Layer 9 of a small transformer language model trained on English Wikipedia (16 layers, counted from 0, width 64). Numbers have three digits each and are written without spaces.
A neuron's activation on a vector x is SiLU(gate . x) times (in . x), where the dot is the dot product.

Input weights of the MLP neurons that the questions are about. A number n stands for (n - 500) times 0.0012.
n8 gate: 597394441500759327309485439561500470593695306508455532424739391597259624259563415702384648597310559296670397417522568209488726519495547399358429486323664561749530393633424525356341499613351586
n25 gate: 567566469340563563556362481425563780444795512504334650338438744632664507445420575595538584480645427354313519524254563375488487632397345539465429335821435594428519450479430487349526349646541420
n31 gate: 506614579444575554441371354591331629454403378445391382448417625681626409511563640504385333531321396621466479578615316461447519398464467487421702228692254653401415642482468264449336504760614500
n33 gate: 381433590468468739511418469571506666574852443638391676413467619583777410581608526520333687391466543464472500388424534360329631625494728235528568483769269363486643542428403400362590293305607353
n37 gate: 297333576698416387559430498491463541641493550601454472371552415715541426313583396503366409300594612561561546527365488304486826782542323217572804565376726492426500501594585773332390404428560504
n50 gate: 456623622554667563881426661636336374626480489485505415340561569668467741543367483648447548437544540465614327328474314391701493780563486436494446408396323612306468285605463545425345248480675641
n51 gate: 397421475760615386426106382757650476288464406472623456479329383483453646486550425562457288406316367436186396488384403192594461614590386312565416481686547425282631339387738674411446553520495592
n53 gate: 528274445718369627558647453713418567488486456448450311458481403576767530572645629517472478525588272540466669662191553513414335422507576482280610507497526642631445600648454492469382434689220336
n57 gate: 535607667401483527349629492444351474504437402425360318542726443869669557531588555472440523324384503430370479658525498611532557562588576547456620342629352620545505479532655553515756508299613528
n65 gate: 433534509602567327550384599375414484475259681583576539514476598684575537453573431760542269379463574424285627624311489538512654636436269556408583699570687410468427408473510441409201528437422472
n67 gate: 403526321403633539701502495552435580447444673369676536477562561662681572375687684574495586606690375486581386346555308601569555703458670339559564521473454475437505664449443408487533547462561342
n111 gate: 438586511556288496447581394569481476325533445692586581397486452490591623545587523425565470553483606542126826546292455561320535444358592566510606218553358461476648337513432484639636591650287460
n115 gate: 451454510510459306457431393363393415660736375693539527658441361470443470454552525739476248638570301427544534473285345585485679415380550485387464402569298465529458555340568621679256579552570680
n123 gate: 419217551772184602616382462433592330455498525365749468331441413451559495336775368511390336625341434497462673542451375342308563752522456520812372267491710555568627450572708388411342431538383370
n127 gate: 576296743571620510664440567550267368288486432658426557648708397507397483406549642625472450352466341473430292536541592202523336406583495532576601382465426718315500430387607572568220370638437457
n138 gate: 520434462651588422434441257398518599483462582453512404488483449596508464359614367643448715540438438474455920481515416669640586501578566486411444625488386261437542537431744415506430585432607509
n141 gate: 632606396441625248418256786458453707398408389485390479390513474490596601331466389584435658424526469421298365545568586557479495441604528327371290434313656310583379499651442399044483437582404567
n148 gate: 503579615718426259667367664517744332638449543498534586467551519495475329510434322598458426408672578559426476264370395416548552522313264508437596506505721756375233582468457346346578362514786474
n155 gate: 375348429534248589275527623613284667546551389466521622599371419514482660527531561699487449473649484661578624386656475521642619457544651681376573464604307536408560667493600612540362384605506619
n165 gate: 307598801413561368395371121592623473508533519590284728217474389703562456550501397609445620308545257497420603408150501382574529484418362491557572361666444576316542486393575513351463408508520633
n183 gate: 497411573616505461533512747697528690551511364403458522651621428637477426563689570527441536523493486656466614414588435469548522426423550296353507598320429723336658531618426390367643718801757520
n195 gate: 287642345519492376540468628553496767410340411617492640635510564478395457572458431441461404478253254477377327363597298384699550532380736549301754403522640479306371616666451465546468345500408243
n201 gate: 599223429708214421478408413426528515522669386507502390568344593373467456528458616483298628524590369372306655279417493596288601452519743443411583493392236641546486287741452529494656450419563393
n219 gate: 614660646456399468367482556487613686405591411445725604568341335457510747472259695568323361581380309515170551405492319534595399375622337500430614670300551507425413420630687526284461310573551580
n222 gate: 551611349604647165633412431595395413524563430382385462618603769751261397525364584534354643472585629422478517186545569437386314462576611524351645653461594549561430244352521397434496449647544490
n266 gate: 431479439495402349704576561455480634570647514402501309520418526421488752408660490464474307651502277515587601615522384710687491402545684509118446460527456424457393354468594568321461449390521418
n279 gate: 384651482651405419448526466253437503508394385528463495248646315653539767446589442346599460577496570506404522292618517432271754621420439507656607574475497460523523585476521417443359355409587512
n280 gate: 364421394522739473307574495484469504434591575609452461598574482528520475277628586529261457405626585785514402381419475471394499342419448241507733493517480411646685333267526648541343536505519756
n289 gate: 161438551402227389334340619428598451585463582372538672449339481759430726517464675476685415537607480552591686597367114369308592392644481464244811266580651612561465578474614567574460259576594458
n299 gate: 389228619400493505332218506531354572424484665565527322571313364537628715371541301421307370572512628463499487349475305372489466497499548500527494645539335559353441541610541415380456407484330467
n310 gate: 372525611383606415453467625540417708523625483514677523535746622546590646429625553687521495589296424510390431603131492506609450087584598306388587601566517585518613387502204367574301713512324571
n318 gate: 650634435542426515621368415620572522186538267579267507596672452480382358492578462498604308491594290604303677413407478506459482619618500491451572452426408467679729488494419437402469515651525340
n8 in: 498404463669531586561504580486351418550708411561538462707477519390374426443612298533575314522694455509686377657438512324556494470389287691441548306549640657467443477592367458651351413702380418
n25 in: 447413525474625449638632563565466575530691407663572610477561438505668413659492598389330306405563272658448471581475576408662463439655594686530403499481482438437480375497493613526482279344330473
n31 in: 466597523364716302367485414497468652591274572668285485600449487626598469544539578333463622575415397529635415587577504418257547349408545514725506402698582559437595644396275533657477238418520563
n33 in: 462622647386614292507608458463587723620609521494625311448394430367582713555396341584530240525425503440483533523585504508531379529703326461545454500345617393523584654558568656469458718488354513
n37 in: 345375576457660421449390520610437546757333392525338442467609332514485484408345628420539670573470562655462365650555662483667422570515471397428463615305612532640257257627362676647279477557440452
n50 in: 511522501497555571541637511409375441642549573382668188546569404345515509375609612323332362746415495372634472514689696673461449558516570535585536396350587640387340534443566351513531655517227447
n51 in: 379406404378497235512370571662493404561476488488743540421543528510601496624452602418612601339649405547319578594463376163462523631648647581603638299358629494521570561253428474340592470262440530
n53 in: 423447603478460394458638486415318381510519521694558367475411446316474592747751569417414330223476657581569433457439557396497543402517589491492507329514403550215693612323362478432354491481521687
n57 in: 616544536654479538469638191609494607345446482477327526578632589525465561345411521516557467576460669417503279421529411480617631703584582345488451488489586396508368589292600493672424393598633569
n65 in: 516485497471470617469430492527515371515474424564393523570337538405514596587443356362428412484570790349541644530478615452413456678408574443406523410659417668498517422455583484352607502402726723
n67 in: 220662394447437364543524506397627718528571548385563499460446445553681561548598386633446439544541373389563442476392459443457485513246419548500538450672507338606428551695486503523432599490686445
n111 in: 417563431332576518633485407366698603563399554522501482498561466713518487454675626396253521498391462441780496512514594386485598493519687610660421495539307337620577282539441539552266394381566583
n115 in: 573376417799358591407444531318586500613625490634391453467589328570487531421418512567589404460401385574459573410522456500365572336397684511646424460594699637566461582441457367642646452552488559
n123 in: 385621423429538529525478397520576682474251611372249552475651416442463578620384522275230634457508585587385553485589577408355491332524545482462577491632361385555269375498552502419633679665426602
n127 in: 350371364551380596377505426734491538752531537395464381591437477561543305341410435532272469548465535403429535492619381615384618601437608749487464428644585525574504688457535486540712621472388574
n138 in: 383444422513554545686456638480380569330296625542572519350463528392575491330402515657612688452634356552521517415622474678513720384477469419413728529561559536642542642448340522533686629630426609
n141 in: 556546613587374568699688624600443413410627624417473662295243326581419430566553527659495484315350715188459389537481333457542600490429492588478509619595566601332411542262292430515452479327611590
n148 in: 416472310642323382652310562646593243651494539536397614450404681301463431419488336472464438474703614652391495394419450413388469640460498616480357431674595668367595467413518457635481335574497313
n155 in: 663423343728272455450498671465530573493361538446630622437365513476418546511437463454613454336575411673426510664538454560480576543429397633527723502574504419379472664454618486681511353461592472
n165 in: 244625497633547342514620279606506285523362431686458605756491404641398441549269275510386429512272488598569520456367269542616487500403577397354393659481503611512421510548481607426576460495596388
n183 in: 610572563642647535460549449422585480590704679453561442264455489481574519389307572573389525522404757302654408544579496614639648566528595562410583414563693536520217510399527435358512359340490504
n195 in: 369441597637440507487487470546636365459543611645506616551210421292481580532471398657641485411462631424467537507398568563593666385420472409588277577261499701397547520486534463314555574439330760
n201 in: 580428552302445585498357298328554564176544561696565609516212446483533530553354631380400447713444550456590548525507628490596625432434651349574375378456225489429564184573617450518531461500515716
n219 in: 431524511455439445579725430532759557598411625638631435579648402522466575540373340365375625393559760629572430543445571253580417546422482581452456366577499795586480368653699605398350313552652434
n222 in: 565661541480477486526466690453332629545481703403438641521426611429328350452499434426770550360495455456410545348544506493478538359398290495595314604599396438651510443661743563527430309448325447
n266 in: 720566478729522678290462529581675534372501332396673639354303364559544556498393458514389585402560547627562327512453638635497464570563279497503484682421655506542572601438577409533482516396534685
n279 in: 571442566597623485603310452650433463512535371529471381575419532372513400484500639405492375500279262725488451485410461417394487572346305578418435539703471489521400608563418611607653349370593713
n280 in: 401540458638517522431534477708698677671435272299564529444489559528417354422593508579378486550582603544545455321773542362646389604460399527244439554430598568547419591422602517639518264543451547
n289 in: 604526738456508455528601387478559664491531547625607472487508511462708729690509380573430437271555445568304494435340406482529373441563478782404639473551462386498625554503443620545284526321521243
n299 in: 647670549334633375531402210362692598452347597530786481414541439496544576585551557320446516354456507373539243677451534412406470450558417605636691568519458366423394520627588393441360465500566506
n310 in: 629615646448655533657543385591409397460382477563519429430532573507536277448675301449575539458488405584540569481404585438312537542690452692637723482293301426393599311318298459651450621528523548
n318 in: 645638582339381454538558560489533461511517467555370585342488646414485398501527333515566389480535746574390384499620574362747591420611552676539476606435598581533405521305713344500409522382376592

Each question shows a token from some text and the vector x that enters the MLP there. A number n stands for (n - 500) times 0.012.

"4": 472603369419480542540520448587631569575462634353424355529654250469544328419464476479491448608555607481465381490547539802603412525539486535501525544498446282527567532522443570513363401422578515
The most active neuron and its activation: n67, at about 1.5

"11": 491574370290496536438547448447649602457408612342461304454620281524449392395406522501461560653502663402415300547559546727478448429487417553531477518547569387460406403532537592592447410634568642
The neuron with the highest activation: n219

"ations": 430545420677581480414572564402434427624650558649487385579542471472664354696418670284391433525526476651565650607639579305336467535407511538336445405425482608555651603425444563664614466404585549
The neuron with the highest activation: n53

"g": 432489544213445469530541479537337440427620565535590510591411576361495174698553580392698386743706560444365616459463520457440436498441393546602422524575547426467415543516507642548446517334340470
The most active neuron and its activation: n25, at about 1.2

"ric": 407497501598624643484560502489472200374449552389553543576519540448402199571576545176364261465471564423319612541564636382382582616486411684545433432529617413576538508618632560462481492429353484
The two highest activations, in order: n123, n65

"50": 597414568442430708627548420465495496482487692453313394579678379511399330351561561462568512506471645399477384662564581589545514492476430581573649600517619395481515448589588646647418400319433666
The two highest activations, in order: n37, n57

"ac": 424530479330509453511504540465397319385507361280477498587266418374346341585430472300424446617397482472413674576531528557577478659498490752552366569436551410705517520616595519577454504455361635
The neuron with the highest activation: n318

" ne": 559686578476658470606674528458754485477291612444534559506608571636546407472352409531561436438681515538558449478464579651646367443405508639533528479449545507545681611469532518680577738603383753
The two highest activations, in order: n310, n280

" ": 519515444467548515546485527455639260526214553518532352400479242539448432407483464389511399566606456524616411503520490602548536461448409601585347508424555449520414516452597727511483481430502633
The neuron with the highest activation: n37

" V": 416509433467579579586752510504435507542497644450528247442490578504731488439415353349644418552539402464547529547528603485619350527479527527560326475489547388556441359475580590459483498470490690
The most active neuron and its activation: n50, at about 2.5

" —": 372386271541488589482607570562574317693384577579508462601541406414203393369581515429506619500579627544487467599612508600594371369581459453528541357512683574380499774377520481619585520463439630
The most active neuron and its activation: n280, at about 2.8

"le": 181593694565599435573567407573650583511648588516600505510577474516388335520386447584407282518602631550560520541369522415563246583626350542533397485490531739490533539545434613442660578710490699
The two highest activations, in order: n165, n148

" to": 552378316488501671510465463576524485449463608581627378561300369653632601640469495233505630471478425404612400517588502466690430496547481675468471372352594580526502550642371501436548454525540297
The neuron with the highest activation: n299

"n": 470556449394567571620427373450650554636428453398514503566502631552460489594503413387510539457708449552666184602617620432479434545484426607351449498529526492495710511540657451425405082330473663
The neuron with the highest activation: n25

" The": 572554549659564527498537518468368520534317431447599322361400476551447406685556531369500566477560466352386388630546425578562407465490493858516471555352587604518537502512426311556478282156488538
The neuron with the highest activation: n50

"on": 717501492310518643655490552366646491329526531381495475567424643511547494617411404441491460607587673498467667689426593441413623493444512399589500514313553520418441364614372708443525526279397594
The neuron with the highest activation: n201

"is": 413443603563319530523472470494565624383582565424497652511594480455234535701307535434358521455187403469652462582674467629657552655529629611685478501347545482527623587436515516700610542560368538
The three highest activations, in order: n195, n155, n123

"\n": 508505402689455486503393392435562537480719429510496358482536411475454400538157381345651716433604322430604542568467566487557470460469508507595251450492483656697487500566429473538530372311511421
The three highest activations, in order: n201, n25, n8

"s": 494444582431487415537450660301445397531642657693483383530616436445640432750494532402418368588506446473431520548399561372449467511495500505471450379421359623415544690594415407677581498520370666
The most active neuron and its activation: n53, at about 4.2

"\n\n": 435535385585593476480294481404587503451643399512520393512463542425514285423227504382541649421678337411667565531473542542618406454489525690517417457440411623456515527577458511608464272231399484
The two highest activations, in order: n25, n201

",": 671522396536536465469347425513507511416649565773431519558544429476663413665539509305541557680486546497492445565612494555563413471504506451554358400505569461296631403433382231606586474477379484
The neuron with the highest activation: n25

"own": 512516541368551482367568472381411505488353602515458583550506447475566443805497556507483464502480675351506597629603604387538305529594428332495482439514592409686402333523450474435452335443414716
The most active neuron and its activation: n65, at about 2.4

"ens": 381563684603402438615493338417575352504395513345577644454482579491453327602479464320466273434439589419737298618845586406448612610455441563416595547479400481474397663396405467537508412456603730
The three highest activations, in order: n279, n31, n50

" cont": 544278431421387597579536610382621440484295469403628540438416415517491278483269404349610577391456589412572495542463515737556287569471527571461381552738485527322575551503349541497519427635672811
The neuron with the highest activation: n148

"ict": 373561728439411517497580507494651438395360484429420540548507569451390211537482448328380399585473625337653446485683593510516441683462471634302285597641432564498374539476494339660694438552464544
The neuron with the highest activation: n148

" more": 576676504616699504606601434582518562360487560435451442602543493638496492525245498322618489635617501559661514540672606438573648573337742505568397501313595562406377734460359374384560612438497707
The neuron with the highest activation: n183

" an": 625487545539558515707527524518544650316247555518573422512425520561607600691323496451440496582549426449517376473482441452643459498535426793437506515201636596515465574630441355632493398177460422
The neuron with the highest activation: n219

"%": 510518481503542509382536544426464240587430544569347436616662307406553516505523611427562526585579463431440613536717558371429473517486489602585577511513493618482517808318423459671486461526405752
The two highest activations, in order: n127, n115

"y": 495522462498605519631540633624374550366440567459617646548502531405223361554581503424320315744525509371329740718529541600608286489426520461791597460503438507436448434492534680578579559483397433
The most active neuron and its activation: n123, at about 1.1

"ig": 353486454493444537496450401350423531485392651425463596443462433492233238519412486577349342582172536449502298572445638675709509497545384588371345361529465403377655632480594437499497441280410589
The neuron with the highest activation: n195

"ition": 530641438462525395525580453444237399528526548578384437622615506536374257624530641401458521577607530582352584501573505593407288508474479533534345406551476624522641578435296412825565547568469755
The neuron with the highest activation: n31

"ar": 275462559465588341554553451506383404417521527382550536469351543415589524562401529317529494618638542437308264538500636636622415558683378472760402747407727564411354355488610532475543385423603588
The neuron with the highest activation: n51

"8": 419463473475342589551435441473522561465386736384473485457679318487487448411665548306671492636560545500599510608425559538453611463366387506590712593410489370365561473443592498385541474201561630
The neuron with the highest activation: n123

" B": 416618418276549467460715602513414502458533736481539412554361524418627439607520439461498548323541366494549637612488573584500286475507579379543433424582551282546406565483415513385599650379515496
The two highest activations, in order: n67, n33

" |": 472655322330631620479460511781687444634392576453468406482668587270459366437451483552667458613578571547462412570554516636619388462436490609541511511479527443544708570472509509478421441398549584
The three highest activations, in order: n318, n280, n115

"===": 469455540491731479538382573627534490496549461600597423565572579487520397415202421455531515447638526561521463566758518483340548402545596566438504261363456475404711455436485533492406241210348710
The three highest activations, in order: n280, n127, n67

"5": 463415561410428488599471478518453515435445683449376421508605271509507499398541541405587488553385570475568461672390472682434652468465346567505699654449587466465489545483557628467612490159476758
The neuron with the highest activation: n279

"rit": 460530729698652586631524499480614427262414527447519603490425546461313343475526402262610376550648623561458474592689598539538584596414249636297412529651292556490366449390555473464542344490528673
The two highest activations, in order: n148, n65

"ative": 603647427457400525630645514605283392330586636574409598522526397501574374581387582503474502501556485506411525537640583571468520568596427756422399554412543724409408685670503443487657582403599511
The neuron with the highest activation: n318

"9": 424322569426531582552441458483448541454413521500442339542612278533453546361610564388587446598616546452520599617486567607484501456497403695580618707525416416398546619448617452625420478292362657
The most active neuron and its activation: n299, at about 3.7